Layer 5 of a small transformer language model trained on English Wikipedia (8 layers, counted from 0, width 96). Numbers have three digits each and are written without spaces.
In attention head 2, each number of a token's query is one row of weights dot the token's vector x plus its bias. The head spreads its attention over the tokens so far by the softmax of query dot key.

Query weights of the head. A number n stands for (n - 500) times 0.0011.
q0 (bias 0.068): 574246440324484643503692432441648635439629466463548613504328365710295588636466531506602493333354568672512461355641564485688548045614528756505476274453567617348523373381666156522641638395622571348519551547443671560876448505646600424466556438506454890126318707225384755632540462483242539355
q1 (bias -0.054): 599530587456396591544427506387582520552571481593406391580523500564495417649625589407414647594474420371496669425432560524606533417392522471310704543488565369426406749457542535310714544625316378410563601420619347390430459272453299541570665602589562517459549482611499455423640541485449324492
q2 (bias -0.101): 508266516349573463405450448335512555529553518510575596718430467484340536522548528534414579507419593472535609555584570379565529295355503443483612476518522483402531412560562366413668411540613454509541433460452533489709377420533480465507528332629642636402483609488470541626465394434317520584
q3 (bias 0.100): 705605358538373515609606265609593536589483587455442589348525343621504506540599637466466616306352521639438577361595630420516396371435443574528450503607522500409357541436650323425253621543623520466591622620663607563640722478490506373380457507600449516393510700439571606362452464501343620403
q4 (bias 0.072): 384537526538505705508399597597510532631591493412375377526442629682556611643532317466513320510594533525467519465466397546507660427629552554431596367457419449628597399421568660515540416476220672448468573545604414531575532417452645581603508588354353428228502381338552404593501732515393436366
q5 (bias -0.058): 492655487643580351476556675359182479641602572536483361651662548430384424633576373516490460527651546530453720695522507473641467680283494395487612648358424332507505415540323652449540340695536476621582546274431326349233429562497518430499367313443548403633523291581642446621600271519626462671
q6 (bias 0.076): 558615456689357443606530551588420475445552565410428476356752548472632389541394439533446598444568544417497418417565310469523428610497501435510533532436523596406374767510467429430336551573662517458614600554542421433265621518544407375387479583479420344571533489539513517450550531624544627539
q7 (bias -0.069): 519410631354562482296323433492626498568580580493518534581436466453533702477611591422372528559449587513382529554334536394416514401574613475477499644622491384582520476564546522467636497458275491409498404514574474576563371331424448557526494600701520396534622414531493376436393555510402446584
q8 (bias -0.067): 502520433322507624480506365466506690415471421422591475605397453567441617429508582512488405532548453476447561691299647534519586444656570569626218581578504522513624207532458542538586517516349520555397464457359379571610433534487546455630483409547578630311360315486354380707586336448555383507
q9 (bias 0.025): 459304436404508543515599592537535610390343390396582540569684570507713441418231553521610470554642519537446259596469250581399650531580563531403345560367408507475576563511560322415581582470532446540468485469590433547413396684543410577482496586344471492599534468598412398441469451517621633514
q10 (bias 0.049): 386422502478515439420562361694570421404468539509428672573279481562516474459496452524478486376468534513416402281704445418372381307549586325590640416490553685421429460648451411734558488367744690667358375407406617508626618541691628637272481342339351657364544660469479472542439534540401685379
q11 (bias 0.124): 414632385490434439827632529747490671630537302571530416527411391474632413538394535480464374416466381520514511303612709632610422646481508472357460460416497590460405653532504493541324511502566534349497597473551518565333720442544617558371254465383374496511535619432389518612542547553458690421
q12 (bias -0.125): 449365522399535533528348300487659508506385459361476620538417516426401742360488609472432655528422574375558403548511554353376509442448594371569469508637441572581504353560535536479512480487518507654556375660568478535682518481414405471568662429600654491499392479681489464476366407412333522398
q13 (bias 0.045): 397502587689535340397687459351258256591537664447499487422631461370515557457499488513453726408485685730511549584535315366431449366483439345727584707623426441567354405404481417615380669543698645602631483500484460363385602688391522375349466513552547522369629446670637549371527406566473486462
q14 (bias -0.028): 579613502436576510452452317488420563615543459623504474547292389509368608560541558422503576548462475553430657508353686595469497425585564491484421554612491369605443491538483579478656614384348540535429415332377474481539443389440570588496509543521448582445537414575499484431550535473541331607
q15 (bias -0.057): 490429507316654380259406477555405633486498353586580505622374469420440582526468533543395369660418518427621599596361533594616496450561489470441452538489471497553517428722488593511614498233456440456492302295402497535542382418519497574446459402494496468559461499525383487530481482487591656565
q16 (bias -0.111): 410411541356533533566353334418583607540464384462541665636366526409326744422496622485451652578407530357563429587521702389354459379441572371529508485594528591568568383546549525444594497465563427608544373646554524547669478434470429516578541436545633591477375480615391500435440454363376536418
q17 (bias -0.052): 569564409545437466491473395641492408516552492588387613282416493310486632503639582595313545527344542293761479474565740353386274612330247302553415442648473554555357628757542668512140662380795322480555389631393586467538821382536347453372620361548632285686410592598526492347434521432557737413
q18 (bias 0.069): 429539553420459484487473560549511398393411583468532453442596589610669418584466360528622428447608506349394492445429307585561536564563470715340581319394514600485498630548391457441633388519388462527277528371276437491373582457690423644455494492506375530550706564402548473579455569634626499619
q19 (bias 0.041): 322627426392465580328444649545288476562516413445655529508499413356695567561260319520585445628611631536436487687393256381528633627490481529482504515472404523355515664606607485500507503568429510513302507349426297541339516505498498603510352489584403491412627520473407340659463565601685529760
q20 (bias -0.013): 437432427299579587397530405573533717563441421530509510813307401500573546478505627406456425418575586594385652583490560434595712298422649557429415497473369405437549422590599387456681426425214626479439547460693529578576424459439503494408391420474600645312540475530487402635463353487313652328
q21 (bias 0.099): 382371604461570333536542427517453447484494540456640530529601431502624546343255433504564492377438633666476452513424357539417485514544506594453492498628420596485451470412530277448463495410537559528504453578439598539522581583541665513366377636665388520534687644426570645455301551587455550555
q22 (bias -0.113): 411550515516447460413441346384543329462331584371580737438506425348488519489436545534647666515378577500416420552680485396322519447438494339648586624723481574382450452499540468533465568683503425663555428594478571600548435495499399484615626351720660494449446629613374426502440434454394406617
q23 (bias 0.010): 397375697496553475524619717412790398375580440563446424613521536577655351458545576417545549410478491610344455333631323514551536424563604509359653615364467419478467554363368423670769515644557534410541552468522451446331311488503480606511509671358516573581679473436456487431563493535468400476
q24 (bias 0.098): 561516508518407452669600398487457741501585354412674531403583483685267423644267492499634492462333491382646462352481469594627501467677532669285561185569558521491369488429522300325371737448548476401777449525527604476596527538582500326532559634488399617460417711354328655421505655538459546483
q25 (bias -0.138): 505491494353563534418432511428607602555563457446587557629485448364464639508454610497434558492437601445418450551596670456605562443387598497462506551500450464516534379596499545480581425546407487509484477523488451590579402410435384523568437298611681537544407453473421465651437334383323558528
q26 (bias -0.009): 564672555706492453620476380463270293642225552546370458408582531343514371366457546437554618616487349499592498531512524659370362818403409233614544630652573392712423581373411686538204629521399511679620446493616541364351589669368503512543479481460541320706503596876604536297479645475628323514
q27 (bias -0.063): 383390519372506582402571370436587490570456420537537550649340361501376703470579671390468596538419575620433606576377614392453500320516553398518546596537537378535513381545537504533646651525493510527453422448573387388601458457428482601471593516546565668406472448632506457403490347455467489445
q28 (bias -0.036): 394375571570608506486711556518529430546351405511455394631441313384588460356454633329447490437437637689508546493699337549620670400360529325544601680466407308559391242485532547659418613538421683524605489445801527400541449662307423478451500319392683522384480457719529449570386331500360641338
q29 (bias 0.097): 499654475662493384476494382628247440555562504527504439324498483610349531591399345490546562506467473432540570367386470630620404563658460501599497311603523553662364456582381582623328656262631666544468359357200494359397658540500655440383494483466254463442506525550572514488539630629628522647
q30 (bias 0.070): 565435562552553445415580514628450537486524526554344372612611651708676350615464385450512384484623427478408560395446238692613578484537599472361610433417419317573394540536393479620592453421407731519446483356483476415366437524540560488420487582343344484416723408514634355527494606550522549532
q31 (bias 0.020): 617477589416586424457513711477286429697556579463448436397675446489444632637448329573540654530479497585549381468562469697626510514575419586525510534361420464696521479400458564551559468445577624438472492400288507470331453544533517521532257396421370586524521427536557433647575524541419332715

Each question shows a short text with each token's key, already scaled and adjusted for position as the last token sees it. A number n stands for (n - 500) times 0.0032.

Then comes the last token's vector x. A number n stands for (n - 500) times 0.019.

0 " Lane": 075815753116285926151839806303135161792278847755813603193453588134800509135829842816703181219405
1 " or": 043847799082222918107861830269128119837249829764861636181333562098879561088867870841724098179311
2 " Hy": 079847805116189904147846801307162144832283809742854635207386579121866590105864807845733120176326
3 "de": 080843803104222894129827815300165147838265843754882655216345539123846559125853832856679144182343
4 " Road": 095820771138206875138804806310147176820262836733862634187332560138845550157842833831691136164312
x: 497526552565496437448522506471499529510486424486462501429542462484527427481527485420521474479482501517597558455453468488557544511515532501518502612477429461506469557084481505518492506554491552481524530472504459503465494536539519482635473578565488472498518531502536526517522514609488208527
Which token does the last token look at most, and with what share of its attention? 0 " Lane", with about 80%

0 "–": 103788729144310913185815779303161186761305828749778611217480580162757484163799813786676230255431
1 "8": 074880845067208927083886843248129109838212907808885644187337570085849550123885818890666139185368
2 "5": 064848827068202934082863833262135127831216895804877630179341556105836538132874841865672153180357
3 " |": 063843762126229907144859798240125165797273871768817634173326559132811554154837884824712185225373
4 " ": 068847813083244931124846813213111126829269837775848659171356539117857524133862848814698155187350
x: 518515567503519489409490514493492541459526481489518491481540515517481499442519507433532442443509472491536552484451484556495514539610465563565464543543514555540534474058547519524544469504464482493524548467496537487516476533528491489621439529510440497515519520463473530488485567468518175531
Which token does the last token look at most, and with what share of its attention? 0 "–", with about 40%

0 " ": 083808743129308932173827789301140166782301832751797614198477587142785483144818834801701205238416
1 "2": 074871834056229909076889856246136089851225907808885623190357585085863535103887826884689143197353
2 "6": 064862828061209922085873841267139108843224911806884628189354566103845527131873845876658161192350
3 "-": 072827803083220924113839829251140125816262856783841605196367539123829552122843844820656170198375
4 "year": 067852807078241921091856856281146114835213879770874610209369559096852559119865817859633144199341
x: 484520605498519506483503498519516521512505542458502542459543472502509440486503501462483451502536512486541534512472425515508504504476494488549420609496468539464526504043510534500567508574491556468479529490487519475528532554532444505628494542518483504560497479461461516486512502577513177434
To which token does the last token give the most attention? 3 "-"

0 "1": 091804740124313927163829799310144167778287842754796597206465590146772494152815828806689210245425
1 "7": 057875845044219949074876858268124105848199906812893627176346573081847547117890830884668136191349
2 "3": 071849830067221929079872848283136124841203891807879610182359578103842538129885827865690146195364
3 "2": 066832823067214914075871851284145121851213893804887619178339577106843528115879843864678146192365
4 "),": 043822701137272902174818775215149188767287837716781639217353471143785559149788909784632213245367
x: 498525540514531509462531496521440470543530477503519509478529492504463459473507504426561408527518507512555555484473492493512453506463449483497457539509453511522553533044555580517575466551444490522508550463518479469527501535512526534608467526527401516571539539446477534496490482576505218533
To which token does the last token give the most attention? 4 "),"

0 " best": 110777734149311907182804785307164184771305803734787609209476589164772473160804814786693213234399
1 " known": 074841760116283849130846822300138148824215806732840635216366545112849542123848845809679115197331
2 ",": 073824746122262903132828827222150153796261834742810643211344531107807538113832853831680173204342
3 " and": 096825774121258864122841819237149147807248819746829640205326546118842541125844820824686137185324
4 " Samuel": 141851820164178881145845797232176155805313837721833633202300566146844598141845781855665143202365
x: 409543565519552503509453493530538481473492492480486479428547501467501398451474530490543510478551521534491470486489527501521504532505466507524534539525454503537492552066503571572547515531433566501487541509487510512525554503524478516594471500517467555575539511427470435491520473596474171494
Which token does the last token look at most, and with what share of its attention? 2 ",", with about 30%

0 "4": 092803736127316924167828793303147174772286842752791598209470584148769493154810827801683215248428
1 "9": 067872847057218946082883850267137107841219908808885616181345578087852551123878825885669143205355
2 "4": 062848820063227928080866843288137129831198893804875618186352557104831545129874834855658150199361
3 " |": 065844761125239910142856804245125164796272870763815624175328561133808557152837884825711184233378
4 " +": 068850775114213910134841816225097144786247863769818629209392527140828518148830856796603166188357
x: 504487551528505502457497440504479510481480491467545497485538521556424463459493484450558452509518470492545527464471501559512501513526488469558457536507453534523529518084534492517546457518464561503485568518564566491544460541554505527627476529547386500528556496467472510498512525507483150522
To which token does the last token give the most attention? 4 " +"

0 " writer": 096793743134305917175823786291155173774294827748790613210479577153778482151811817788676212234423
1 " Andrew": 087854818101189895120865831272151132826245859769856620186328546117850584126857809847662134197356
2 " Murray": 109821804137218863131839796265177177811249847753845637190308549149817570146842811826666155208365
3 " was": 086773763125280872130828803225172180803276834747825636168367523161832499143833897800708197205375
4 " so": 119792775133308818133820843282147166823198788740835658207389535130821482161847789782658166182319
x: 442538576521464455474523530514511490504503489461469482417527480518474519535455493473479475550445493517548532506475518558530454584513432505551436546482517523484522480141523567503570514519438453484460550462532537486553530499557484569647447517460540490567559485504481553419449541597514171468
To which token does the last token give the most attention? 3 " was"

0 "9": 100798734134320916171824789309151175771295835746787596209467584153767492161804824797684217252430
1 " |": 057861770116238914141871807246121152803277878766821625180342579123823565134849881836733173238378
2 "\n": 056861762077319950142852821313118152787230851754808546218414624112780586116854808801696151285392
3 "|": 094876800088299891122878814344121138799259853781822545235432661150815605134857786839758126269372
4 " ": 093870817053284917120857832317134119818262838786839574237403619134826591133860779837718137255358
x: 555510590465556520426508478500497544471560499496496474467532505506512499477486460476499468457533485514501509527444516541490545492604522589535470555516492555563522512058576479508603482482426504466467540488520489484492454524502494509635423535504475513478539505474457480511487541468498187505
Which two tokens does the last token look at most, in order? 2 "\n", 3 "|"

0 ",": 110784718153319896183810782291159192758302823734775608213461570163757488167793821786677228246424
1 " the": 089838779116247875121856800319132143804249842764849624188358568140835559146844829827656127211344
2 " club": 080827797113246889110846854228138136830241838734854626185337557119863542106864819818659119171322
3 " starting": 095815763120256803107836859285142155827222853731858612183313560134853533156836865807662141178315
4 " the": 108811770133264854110838806333122145805251823739849610184328574151825546160837820810654117188338
x: 495523569499538514475556526468432533500480482464561508436515489518500470534510470438506453541500479517518537459463479518503490507532481490605459546543525482493507486090482533535499529589459561355496507494541507580500473537493491522671443524574434495472509532457507531494514482516509214540
To which token does the last token give the most attention? 0 ","

0 " |": 114787717160320900188815776304159193753317832735767592214478595173756490165795822784697230261444
1 " ": 066870829079237930114860828233105118835256845779860653173368567104860531114875833841704128182339
2 " |": 092865774132244881151862800241129139800288865756819628194340582129825563148846839834719173228354
3 "\n": 063862754087312942149846821316116154782227852750803544229414624116774582121852798791678154280396
4 "|": 107872795097310877128870810354125147792255842776818537250435665160804604146853768830742127273375
x: 488520602465549522507491476498477537466488502467459492443521554522532506477488471469537476498512485533475516546455568516483545534490535538535443547500502525562519580088563475472559502510409545432413533517521508568486471499513518522652424545533425503508523498464508525477486501489478182510
To which token does the last token give the most attention? 3 "\n"

0 " that": 120774721153318888183802781312163194760302814736776606216478581171758474173793810781683227245418
1 " season": 065837810091242914107854841248125147833230849762867635197375583110859534115881823826685121176346
2 ".": 094814755131266934148797807212151187774288836740811640209360519118801512150819860792677204199427
3 " The": 100827766127270872128834796327128168777248833759827616216391578151812554163834805803648135215356
4 " for": 126813775117242847135810843304180163809296815732844605181341589136831582136837797835736144197321
x: 529508578497523507419473493476545512445535529512550500449546452512524468518522473464502500518482528547533532507455497519514477503540521573498464609517452494489482527105526538521504515586471502477487517466537542539499469529495491547651404495513405514513510554412504474462488486571513161488
To which token does the last token give the most attention? 3 " The"

0 "–": 103788729144310913185815779303161186761305828749778611217480580162757484163799813786676230255431
1 "7": 065879843055206930083879849252127111838202908812888645184344557083845546121885822882654143188359
2 "7": 058856838057199939084867835269131123840202892807888637177344550094841540127881837866650145180358
3 " |": 061844762125230907143860798240125163799271872767818634173327559130813555152839886825713184227374
4 "\n": 053862758080318955146852819305116154787228855756805552218411614110776583119853811799688159285401
x: 471541563497521532471483464488468523454535492496545509509497491489519522475513502426513456509523501470539558513470501479490546547457428532525453546531515497482531542069655493524592507525431486470477562467521532484512504474504481497662482543523472510489546524459523496500480490510494191487
To which token does the last token give the most attention? 4 "\n"

0 " influential": 102796747132310907162827799292148168781288827750799611198466593150782479151817815800687199226401
1 " religious": 083830800121256887108852851291135114843234828747866640195333593109868507111863816829662106184305
2 " voice": 081831814135203911131819828233139144831246811738857676180338561111881505118863825806655116152287
3 "s": 086808790114240917130831822248158141811267810736844650176337538113858533112846827805669139178329
4 " of": 099817792108254883116854818233149125809289831760843642156334554115840538102842811829683136180359
x: 516545573533542492450503532505460509495518489468542519479512496470528485481530518461533482569477429545503545524481475510506491498514542517538521571526547484491503493072519582541506487556470502453497543486534523542527502503473449516635425492532402471527529494410438503446513521571481171485
To which token does the last token give the most attention? 4 " of"

0 " |": 114787717160320900188815776304159193753317832735767592214478595173756490165795822784697230261444
1 " —": 075858774095235868126849858256117145807218885766832609209393543124839515152839835812628174195341
2 " |": 100835757148225874166843800265139177785293852748806630210338573148808554171837843815710193229378
3 " ": 090841801108231893140837821238107140820272828762842667192360541131850504149858829802676158177356
4 "8": 129860813104236858106852840238125114816221894781859636211329551114835508168863798839620174183369
x: 511533536481472479513461440511503571452496477463510488432535492530505459442493482473520453527539448489499541514439571570502497534545536504536433534573524505505513509059517463573515505539461523543539567479515477470450547540567505521671485519526442481481523536477441489445519537496550214484
Which token does the last token look at most, and with what share of its attention? 1 " —", with about 50%

0 ";": 092803732136306914176828789288150183766289839752783611209467586149769493152812822791688215246424
1 " it": 057841780091251924127843833295130148808223850767836618197393525114860548140856851812660150218348
2 " had": 077801789107240877106840860251145160838235843766855633170381573128881480136862869832727161176315
3 " ": 095822787133240912153815818225131156817273800745830696189367520113840487145849832818697183180340
4 "ambi": 100824774148260872141816822296143138833257809711854650206350544115858516144848830834663144194328
x: 472511558516510467509526498498490467445583565480531498420494494444510463491548499499517423486530477533487539535464459557573551503546488515588448474532482482492531492112517562457529483530463537492515505423509465516543509520487432547661539490524554463507489505460433533456542505574557176456
Which token does the last token look at most, and with what share of its attention? 1 " it", with about 50%

0 "da": 088816752124292909158840792305147168786281848759803604204464592145787508145823824815699195238415
1 " |": 051874783105226912127884814245118145812259887779833626176340587114831572122858876850733154229361
2 " ": 062867820078230919117861819226110123831249848783856655179367551107864536118871841827692136185343
3 "2": 100869819067238864080882850235131097831213915804869606203345572104854538126874810859655155196364
4 "0": 093849807073207896088867858297125116824233907792868582193352589125831533155859817862645165194344
x: 532502558508478489504514466496498575445481499456525516454538483516516472486478510446532447517571447471508555468419485535518481492542550481524460560503563530504478514051540494504532525552451557512569528474503470459500526538531508504658453516498431559517507534479497479485552480501511178529
Which token does the last token look at most, and with what share of its attention? 4 "0", with about 30%

0 "–": 103788729144310913185815779303161186761305828749778611217480580162757484163799813786676230255431
1 "1": 077869838062204913075876860269128101844207899805893641181304570081849548114888835888681133187358
2 "1": 069852833059198922074864854288131108851206892804897636173299567087844543122884846880679136179350
3 "1": 075834823070203921080851846309138120847209880797891630173298570098831541131875844868678141186351
4 " |": 066837757126239910139852806247125166799272871766816632169318561131807555158835883827718188227370
x: 494545574487527480475541529471451473470474459476504527476540563502491471466505504420533437551521500492576555456465463485521508542492481522528462547532486499487502518056562523502539470559470488508519563530502516554475510504525552520622443534497362509530497533500498535489487477513508207553
Which token does the last token look at most, and with what share of its attention? 0 "–", with about 70%

0 " their": 133759724165319887190797781328176197760320802732775604212487601181757464175790795783694229248410
1 " title": 081816787123207900131824824247163155821257829742851643188311550120862544116850856813687138185331
2 " that": 088815789105237878102828844269137144822225839764847653178344551119853505131849844819672137171318
3 " season": 088820802118228885118842838242137160826244839746856646204359574128860526125873814815681134170346
4 ".": 102804744145264926158789801223160199766295825733799640221361526129792515152813850783684210209432
x: 506558556521548509460523528539450469500484496469515498461530566484547442482543533428493470494535494507496560508453491494477480596510487508459497559537457460492493554098587554548492482536463477496504545456484497502455483529485529530623486565523392459524561511513502499428500529544541169497
To which token does the last token give the most attention? 4 "."

0 "2": 100798733133319916171826790305152176769297840750786595211470587155764493158805820798686221253437
1 "3": 063878837052223932070894864262120106844198912814885610183353577085851553117894825882690138197370
2 "),": 037834709129268910173824777214142180770288840718787639216365477135793564142795908791636205240364
3 " in": 119833755126279833152824793294149173794277823736838630165350534132803575164819815816678161202373
4 " which": 098825774121264874113824827250136155799236842754826641189332545123833532149837831818680152202337
x: 474519545488502525475536542486507470495505517454519509465509505540437461515481475403535446577514499528540530475449538528480458520495487517519472584516467478510521536116525563568560522480468481437478554454555475532480520513567496524631479533502451461519553479456455527534498548592510136496
Which token does the last token look at most, and with what share of its attention? 2 "),", with about 80%